Layer 2 of a small transformer language model trained on English Wikipedia (12 layers, counted from 0, width 128).
A neuron adds its activation times its output weights to the MLP's output. To switch it off is to set its activation to zero at one token and run the rest of the model.

Output weights of the MLP neurons that the questions are about. A number n stands for n times 0.0012.
n75: 138 -11 2 -57 -37 -40 -153 -48 -63 -37 -102 160 -42 30 48 -138 11 84 26 134 -82 -60 -43 14 -17 112 44 -39 79 71 -5 33 -19 -53 -49 102 -155 -61 49 21 -42 51 71 79 53 37 -6 -96 -54 7 -43 -13 -12 -86 81 62 42 22 -50 -36 -40 -6 -76 -11 -77 -93 -63 69 -4 -84 -15 15 -49 51 -101 -55 -97 -77 -72 -45 38 21 -65 86 56 89 -59 71 -66 95 -8 44 -28 101 -229 25 130 60 38 -13 -98 101 -37 -42 44 -8 -63 2 111 -124 -13 50 104 118 65 -24 -12 4 -46 15 20 77 -78 -30 -14 72 35 -29
n106: -52 9 -20 -33 33 -63 7 84 -37 20 -17 11 55 13 43 -31 25 -38 28 98 45 -10 -23 130 5 19 96 -17 7 12 23 -41 29 43 19 -28 -22 16 -86 0 -55 19 -44 42 -11 -16 -10 -8 -5 -72 12 -2 -85 -32 58 0 -38 104 -67 17 -19 78 9 145 16 0 -23 -96 2 -29 -16 96 70 -141 -56 -30 20 -36 96 -22 -95 -3 9 -10 0 50 60 -40 -28 -44 29 -34 -24 16 33 60 25 -15 -109 81 0 -45 9 2 -151 9 -35 122 -5 2 -48 -10 -26 -12 182 -35 24 -25 18 45 -117 -26 2 -19 -62 -22 52 -15
n115: 23 -49 -71 -13 -147 -78 -44 -39 -91 -147 -62 -35 -35 -25 91 42 69 19 -7 35 -46 -81 0 -16 28 0 -27 117 25 -71 -92 -81 71 29 173 -119 -67 8 10 71 31 -89 -25 -102 16 24 -30 -49 -9 27 -188 77 77 -45 -32 119 41 10 -23 -137 -27 113 101 41 -49 -77 -99 -10 31 62 75 -36 -42 -6 22 140 -16 19 -22 -31 -43 -7 35 13 -117 297 36 105 32 53 24 -86 6 53 144 83 -82 99 18 0 166 42 -99 -26 -22 -13 9 -27 70 15 -23 21 -54 29 40 -162 32 18 91 22 -2 -69 113 -18 76 -79 -103 145
n150: -50 -166 228 -36 -45 144 0 56 -83 243 49 69 -30 -50 -22 -28 165 31 17 178 -18 -56 41 -56 182 -71 -48 191 -10 -27 -95 71 58 34 -3 64 18 -28 92 41 -11 -58 -46 -74 61 -88 -43 -8 93 88 14 -65 19 -277 100 -60 -7 22 18 -157 -35 -87 -116 34 53 2 -5 14 2 82 22 -6 -158 10 -84 100 4 71 -21 20 53 90 7 7 22 38 50 -41 -128 160 -18 -20 45 173 -37 -24 55 -45 19 -62 -11 -79 43 -48 38 -5 -45 -13 -103 98 -118 -99 26 -86 -12 -5 -155 -46 2 -133 -37 77 96 -173 9 -9 35 -21
n200: 26 -9 -18 -119 30 -96 55 129 56 -22 26 48 33 -21 175 -54 -6 20 -71 52 -38 -37 -50 2 -43 -64 -25 -54 47 8 15 3 -33 7 -31 17 -47 -58 -46 -10 19 187 -29 168 12 9 -46 -35 -46 -23 14 -8 -12 68 33 -17 16 -104 44 -4 -51 -11 -59 -34 -26 16 -25 -36 81 59 9 -25 23 111 -11 -38 51 -11 104 26 -23 -26 14 -35 -31 -26 68 -54 53 -38 56 107 30 -12 -32 -12 -64 37 131 8 14 2 128 89 108 -23 -29 -120 -7 55 -25 40 -143 -130 33 61 20 -54 26 17 -19 36 -138 -36 63 -106 12 15
n201: -77 19 -9 -3 17 -63 2 66 -46 21 -6 9 61 10 53 -46 46 -3 19 98 54 -16 -18 117 31 18 77 -19 19 7 -2 -37 -8 30 21 -8 -39 -23 -72 -4 -55 -4 -29 42 11 -35 -28 -4 12 -59 0 -6 -63 4 74 -28 -30 101 -41 -2 10 52 8 148 18 -2 -12 -86 22 -34 -5 101 54 -119 -70 -22 20 -13 89 -19 -67 -7 -10 -10 9 62 52 -28 -66 -15 17 -21 -14 20 18 62 17 -43 -133 59 0 -35 7 -17 -135 3 -24 84 8 34 -55 1 -6 -45 150 -39 33 -2 34 30 -138 -9 5 -33 -63 12 35 -25
n236: -39 -67 96 48 -55 -32 50 -98 42 -128 -41 -47 -13 18 -30 72 -103 118 -67 -145 66 -71 -45 -15 3 -75 24 -41 -63 -17 5 -95 -145 66 83 21 69 -177 11 71 10 -59 93 -28 21 -13 151 44 10 122 -65 34 -71 164 -27 14 52 25 67 32 33 85 87 19 124 -26 48 -75 173 138 -71 -63 54 -21 77 -103 -12 -103 66 63 -24 -4 131 -95 -36 -154 8 68 20 -105 -40 75 17 -17 81 90 -52 -32 -40 -97 61 221 -65 44 -23 50 -59 -122 9 75 -51 80 -59 -45 -4 -40 38 6 -99 42 -14 -32 64 -21 69 -57 -62 36
n293: -62 -27 2 -23 38 90 63 115 -40 97 -38 -8 -43 69 -65 98 89 137 40 30 -9 27 8 59 15 76 12 24 -33 42 42 34 -115 -67 33 -78 -2 -13 -44 122 -15 0 -143 0 11 30 -94 -129 117 -30 90 -124 0 105 69 -56 15 -108 20 67 128 -76 -18 -39 10 13 0 -25 43 0 -19 16 -65 5 29 -55 -34 -54 -50 -56 -61 -23 -56 -59 13 105 31 -2 -16 -71 -35 -16 -66 18 0 -62 71 -49 81 56 -97 -131 23 12 -16 72 -29 26 -82 81 -2 -12 38 -34 10 7 63 14 90 127 -19 88 -72 59 -51 34 37 -61
n299: -12 32 -57 -119 -42 126 -77 116 -46 47 29 104 42 -8 31 -29 61 27 101 2 -14 -67 -148 -33 13 42 30 -78 6 -42 16 112 82 -62 116 -160 -34 64 -10 76 -60 44 75 78 146 74 25 19 -25 -42 -90 -134 17 57 -45 46 -91 62 -58 81 -52 28 27 -25 -30 99 58 4 -29 -15 -46 48 -45 -40 27 82 -67 -12 -18 -84 -21 10 -58 3 179 -56 14 0 45 54 -16 6 109 0 -74 -49 8 2 -53 -2 15 -63 48 6 29 -30 -82 -20 78 39 42 110 -9 -115 -2 -2 -18 -53 -28 -38 49 -100 -42 25 -34 68 -69 -27
n348: 22 -36 -171 -30 -59 63 -131 -16 -12 12 -103 130 -60 61 29 -78 146 -31 73 75 -147 -45 -60 -11 -7 52 -18 76 83 140 51 -3 -39 36 87 55 -169 -44 -98 23 81 -61 -203 146 72 192 -243 114 49 75 -97 -84 0 -42 114 50 -17 -4 -12 130 -270 158 -8 20 129 5 -76 8 -35 -49 -100 39 -72 -17 148 165 -183 -108 24 -72 -21 58 -14 -44 -81 200 32 -117 -162 45 -84 -66 -69 234 37 10 79 113 -2 81 45 -6 -122 34 72 72 -110 -58 138 -109 25 -84 48 -16 18 -168 182 21 -88 59 -9 31 0 87 8 62 -44 12
n353: 26 33 -36 152 -125 -38 3 -19 62 -150 -17 -21 -80 -31 -88 -49 61 34 157 50 3 -90 18 11 -57 -71 112 20 81 -25 119 -130 -76 -96 -64 152 -89 -159 -10 -23 -85 -23 81 -12 -153 83 92 6 -131 161 86 49 -6 148 -40 199 75 -111 68 -93 27 129 40 -120 78 -16 116 30 100 25 32 -51 126 -37 -50 126 -92 18 80 -79 -18 -111 0 -49 26 -170 175 -27 -11 -52 -201 64 148 -110 85 -82 7 126 54 -107 13 272 33 120 127 -70 152 -236 -96 -45 80 -54 -41 17 -32 103 -51 43 -30 0 -34 -168 -23 98 78 -77 137 -184
n365: 36 25 -3 -32 -24 -96 -43 -23 43 -54 49 34 -5 67 -24 57 -44 21 -24 10 -10 46 -20 -20 135 85 52 -43 126 100 -193 -17 -117 -39 100 -66 16 43 53 59 -80 -56 -12 -190 -18 -46 12 63 97 -63 -5 72 15 55 0 201 -87 -61 -81 -297 19 41 39 -2 -131 -76 140 60 126 -53 18 -78 -49 -47 -7 102 147 179 -18 -32 96 -166 -71 16 -62 53 15 75 8 -130 -37 69 30 -128 170 -20 7 24 7 -28 279 100 11 -37 -18 -51 28 33 61 -18 0 -19 -50 40 83 116 -214 116 57 68 57 43 89 28 -10 -476 17 -62
n396: -17 -183 -61 -69 80 56 31 29 -30 78 -63 8 -19 110 -37 149 59 56 -11 74 -60 5 -123 -19 17 70 2 -88 -199 -44 120 43 -87 0 40 -113 -79 -14 -7 57 0 17 -54 70 133 -19 31 10 -88 41 33 -26 17 102 4 13 55 8 -72 -2 -104 -28 65 -11 49 -16 23 -12 22 31 -38 99 -64 3 44 -88 -55 -19 -69 -19 -16 2 16 -11 65 -91 68 -48 0 -65 -2 -76 66 -62 -18 -49 30 39 19 19 -98 -28 -53 -38 2 60 -73 35 20 77 18 16 32 -83 83 49 -20 -27 19 -11 -19 8 -25 53 -59 110 56 8
n415: 24 13 141 35 -119 36 43 -17 8 64 -77 48 -45 0 0 -77 -74 -177 -47 -23 45 -64 -60 77 87 -16 71 53 -61 5 -130 91 65 34 46 -172 0 67 2 45 118 -41 17 -23 102 -62 -19 -129 76 -23 -32 -20 11 44 0 -22 -44 26 -56 110 -107 28 -25 11 -3 -72 -92 12 -93 -5 59 84 16 5 128 -11 20 68 -29 28 45 -55 25 -21 -41 45 62 -10 65 62 111 58 -10 -68 -24 -9 -37 -19 -52 24 56 -32 10 -54 -16 -53 40 17 85 -12 40 -3 -37 39 -46 -89 -2 -24 -53 -80 64 -91 62 84 -13 7 97 -39
n440: -35 -19 -17 0 -63 -38 22 36 -14 -75 -4 68 -32 -94 59 -8 46 18 53 37 -26 18 -53 37 11 -57 -156 -54 29 73 10 69 -34 -11 91 -70 14 35 13 99 -43 9 -43 55 0 -9 2 27 154 -9 16 -112 54 -106 68 9 32 -10 -22 8 95 -6 -5 59 -24 25 18 -25 -35 94 46 -11 -65 -20 33 -49 5 29 -38 -125 -39 -63 -14 3 17 46 22 -126 -24 86 13 87 -67 -91 -49 -14 46 -12 -13 119 -47 -32 64 -5 25 8 -22 -96 -54 -24 28 -8 16 -115 -7 6 -37 11 121 67 24 -24 35 -23 38 93 -44 -55
n475: -62 -73 103 14 -209 50 7 37 -68 -16 -21 -71 65 13 41 -63 50 -84 42 9 -19 110 12 52 24 32 10 -3 -40 -39 14 180 21 -30 250 47 56 148 60 -190 -12 -55 23 111 42 -68 11 -22 68 54 31 -55 -7 -14 16 -120 -5 -8 4 -36 -12 40 -41 20 -10 -61 -107 -17 -74 121 50 100 -178 -57 -106 -46 23 -30 -35 -48 -95 -125 -51 -116 2 238 -102 24 65 120 13 29 -32 120 75 48 -43 -5 -62 83 -13 -124 81 -12 32 -84 -62 -52 -142 -44 45 -43 44 -151 -20 45 -13 6 59 59 9 -15 11 32 79 0 -33 24

Each question names a token from some text and the token that comes next. It shows the activations a of the neurons there, in the order above. A number n stands for n times 0.015.

Then comes g, the gradient of the next token's log-probability with respect to the MLP's output, scaled to length 1. A neuron's effect is roughly proportional to its activation times (output weights . g). A number n stands for n times 0.00074.

" one", then "-"
a: -8 453 18 -11 113 408 -11 6 -8 17 0 -6 47 -4 12 -11
g: -50 -23 72 -30 -77 145 -75 69 2 -130 15 83 -272 90 -138 135 106 3 -23 -173 -117 -179 239 6 -208 115 9 125 -152 -99 59 -12 28 -72 19 98 -131 -137 179 -113 7 51 120 -192 37 214 41 -66 186 -226 155 -107 102 132 -147 103 167 217 150 96 -25 58 -54 -108 71 -132 -65 -139 -14 33 -260 136 93 -91 23 87 -86 -31 -147 88 61 72 -17 -85 -167 94 -25 126 -29 -135 -32 -177 -179 -159 113 146 36 36 266 -140 243 8 155 144 -243 -46 128 89 -37 -72 -3 -64 104 67 4 -6 -35 90 -258 43 42 -6 21 -86 109 59 -210 92
Which neuron, switched off, raises the next token's probability most? n201

" Marshall", then " "
a: -4 442 -10 20 76 393 -11 46 -3 -4 -3 13 32 -5 5 37
g: -34 122 49 -84 -42 103 18 23 -121 105 82 -168 307 -57 247 4 62 -47 96 -54 218 -115 -76 167 -252 -27 38 95 -205 -80 -68 113 129 180 -90 46 -54 -22 -12 14 -115 176 -7 123 96 -99 148 -95 16 -58 16 93 186 -117 132 -158 -131 109 -36 34 3 148 -3 134 -24 -22 -15 -136 72 66 36 -104 52 -247 -105 123 -9 -215 146 -84 -158 -32 -9 -54 40 123 57 -65 41 47 8 -66 15 -155 242 98 36 -10 50 171 -112 -47 -45 129 -25 48 7 123 149 59 3 -58 -265 -93 294 -59 97 -35 -10 -33 -243 -15 -428 -133 -48 -193 -83 -99
Which neuron, switched off, lowers the next token's probability most? n106

"7", then "0"
a: 27 444 -6 37 133 399 -9 18 4 42 -11 -7 13 -2 9 1
g: -231 127 92 -62 -89 138 -7 -221 131 85 -69 -9 49 8 -98 112 -103 -87 175 -139 24 -97 6 86 101 -165 -60 89 -125 -124 -24 -65 77 -134 -10 151 -75 148 157 73 4 -143 101 -27 169 75 -108 -56 67 36 165 -79 28 -28 -77 180 -59 -117 172 -63 111 94 83 66 -52 -238 193 223 -80 -53 -17 103 -92 87 88 -194 244 -54 82 -51 78 -251 -25 -89 152 95 185 -84 -72 21 -115 -110 165 -4 -77 21 69 172 -64 18 193 -227 -104 -191 -11 50 27 186 50 -205 -135 -141 75 -14 127 121 -215 -207 -103 -153 98 130 16 44 65 91 22 -293
Which neuron, switched off, raises the next token's probability most? n200

"7", then "."
a: 33 455 18 8 104 400 -8 51 -3 42 -11 -5 33 -3 -3 -3
g: 79 -164 -53 78 -4 -72 95 -176 -90 25 19 191 -12 72 135 -17 164 36 -149 -5 -242 -49 -170 -97 77 68 -102 45 217 -143 54 -145 34 183 37 166 164 -94 116 -117 -86 -46 200 84 -67 -52 183 7 -132 -85 82 -53 -171 16 78 -93 138 353 -68 -69 -72 -48 38 128 1 113 -79 -291 177 -167 -43 -4 40 111 -39 19 -81 41 -99 -238 -188 137 -55 -89 -164 -130 -107 137 -59 117 213 77 -131 29 -26 -85 -102 -153 -112 73 1 32 55 85 75 -102 -186 -187 -42 44 280 95 34 15 -13 7 184 47 -179 -30 -145 -1 62 180 78 28 91 235
Which neuron, switched off, lowers the next token's probability most? n201

" #", then "1"
a: -9 439 28 15 101 383 44 27 -4 25 -8 -11 33 -11 -8 -7
g: -102 48 97 -180 -122 61 -71 -119 154 -86 0 78 -296 -134 235 -105 81 105 146 -105 -17 -30 164 -32 -7 -120 -72 -283 68 83 13 23 -254 0 69 -24 -182 107 9 144 11 47 33 -38 -82 -53 -8 -55 -42 118 139 97 149 23 0 -83 78 -132 130 -189 -183 -15 -53 69 -67 -37 41 12 177 -99 -76 164 84 13 238 2 36 50 115 -116 -261 -37 -62 41 15 -60 -13 95 -139 153 -149 121 69 47 81 -82 -30 -83 -95 231 -7 -38 -224 -143 -40 45 -46 153 -39 237 -17 284 15 -24 335 101 -145 69 -7 25 -312 36 -24 -30 80 -186 117 104
Which neuron, switched off, lowers the next token's probability most? n201

"0", then "\n"
a: 42 439 -9 48 130 400 -8 20 3 30 -3 -7 14 -4 43 12
g: -39 -150 -28 -11 13 -199 -43 99 -6 -152 -84 -170 -41 54 -54 -62 85 -27 21 -110 117 -81 -245 57 77 102 51 6 -139 -130 84 55 -54 158 49 -85 133 -250 249 30 85 102 60 326 -74 -48 243 128 -10 139 -296 92 -19 -8 -70 147 -32 87 -43 -166 136 38 69 219 -107 20 131 181 -96 -16 130 -37 -53 -51 -20 -165 65 52 72 -200 70 -46 185 -97 -36 -62 109 -164 138 -420 32 139 210 -106 -18 -42 111 143 -10 129 -38 30 -24 -57 -117 -88 4 -94 -39 104 -56 130 -200 60 -91 46 26 56 103 55 -89 -38 -56 179 58 -275 -64 -80
Which neuron, switched off, raises the next token's probability most? n150

" of", then " H"
a: -11 434 -7 3 110 386 -11 -10 -1 0 0 -6 -4 -11 13 4
g: -2 -82 32 41 -72 117 -77 -317 -125 -75 33 -59 283 184 -136 -140 -120 -136 17 -274 -151 134 59 106 71 88 90 -350 10 -48 232 63 -81 -217 -83 82 7 24 123 39 -55 -101 77 153 -87 164 -17 68 -54 -127 -92 -77 -192 55 -1 -67 -94 92 -124 138 45 37 17 -3 51 98 203 -184 -91 -39 -27 -72 -109 -13 179 -141 -247 16 84 -87 49 -76 94 131 -85 -37 21 8 -205 22 29 -73 7 -119 76 -228 -74 26 92 192 16 -157 125 26 76 134 135 4 -22 141 69 152 139 25 86 61 -87 -70 -246 261 21 125 137 100 137 53 -72 116
Which neuron, switched off, raises the next token's probability most? n201

"hall", then " is"
a: -11 455 -9 -3 111 394 -8 3 2 54 0 15 21 -11 55 2
g: -23 87 -4 -106 -103 15 55 70 -135 61 106 -13 -55 -58 228 37 -8 21 79 52 -145 -15 32 28 -22 -40 12 -78 -97 -14 20 -53 98 140 -18 15 57 5 38 -35 -167 206 94 95 -68 -39 180 -106 -109 -73 -97 100 -102 -64 -91 -8 -122 208 10 -42 70 84 -192 179 -174 -36 -8 -89 38 -59 82 -6 -20 -71 -130 16 46 -69 361 -72 -37 -43 -128 -120 167 184 38 -105 -26 -13 88 119 86 106 -114 6 89 69 -117 -119 -6 164 40 -61 -42 -91 38 168 -172 276 18 78 -406 -26 411 242 -168 161 104 -110 -188 77 -308 2 -60 -204 47 -103
Which neuron, switched off, raises the next token's probability most? n348

"-", then "on"
a: -3 459 -9 14 100 400 -9 27 -11 34 -11 -2 50 -6 5 1
g: 170 -84 141 -236 169 -2 -187 -14 161 -93 -40 12 150 -16 -230 -121 -232 -146 3 63 -133 182 -84 -117 -59 -30 -79 -18 175 -116 -86 -66 -158 14 -73 46 -2 -127 -85 27 -195 46 106 62 40 22 -98 90 -27 -93 -101 26 -71 50 242 212 -89 -125 22 -188 12 13 214 76 67 28 71 136 -20 34 330 -98 -43 187 131 -17 -17 -176 65 27 -9 148 80 -57 -200 154 -111 -72 252 -22 93 -191 -72 99 -94 0 -3 231 -34 204 -78 -175 253 -26 38 43 -86 -90 70 -50 -40 -175 -24 -14 -96 -216 75 -29 128 78 81 62 26 178 -103 197 45 -106
Which neuron, switched off, raises the next token's probability most? n201

" |", then " —"
a: 23 450 -4 21 106 389 -11 -11 10 36 -4 -1 -10 -2 6 3
g: -175 65 109 14 221 -186 -60 -19 230 -68 15 -142 43 41 -51 -38 69 -213 -317 89 -23 -202 -82 -128 102 -44 91 -57 234 -140 71 21 137 111 72 79 -110 215 -54 45 38 -74 -47 -132 133 -1 -133 -62 45 -9 158 -60 -77 -107 -135 28 16 193 -65 111 -2 -141 -70 -127 -6 -65 138 63 -285 -60 96 -124 26 203 -67 6 -170 -80 68 -148 -4 171 21 123 111 4 35 54 20 -55 -110 -86 -83 -8 2 -139 -58 -22 -34 296 -87 -79 39 91 131 -183 176 187 -32 -136 -8 -111 180 -71 -129 54 -33 -105 86 46 291 33 -189 79 -63 214 95 244
Which neuron, switched off, raises the next token's probability most? n201

".", then " It"
a: 6 469 11 14 93 397 100 -4 6 36 -9 -3 1 -6 4 3
g: -30 59 -107 -61 -86 85 -121 17 72 185 -4 71 282 166 -74 -56 -99 64 -88 239 -229 32 -103 -74 -120 -28 67 -55 136 -67 53 119 101 -334 -23 -45 -71 96 -213 142 54 4 47 -67 -61 77 57 2 -74 -109 105 -147 -51 130 -119 4 -48 109 113 130 -148 40 -115 68 -135 48 22 29 59 -107 113 -91 -61 173 -15 35 22 -50 -265 -11 98 267 -234 6 124 -86 83 -41 -86 -59 -86 -25 -170 -42 -91 163 -9 -36 -307 259 -97 32 61 -100 -46 80 19 198 -10 -76 -22 -241 125 -140 -132 47 56 5 320 -137 154 -17 71 200 -56 42 182 83
Which neuron, switched off, raises the next token's probability most? n236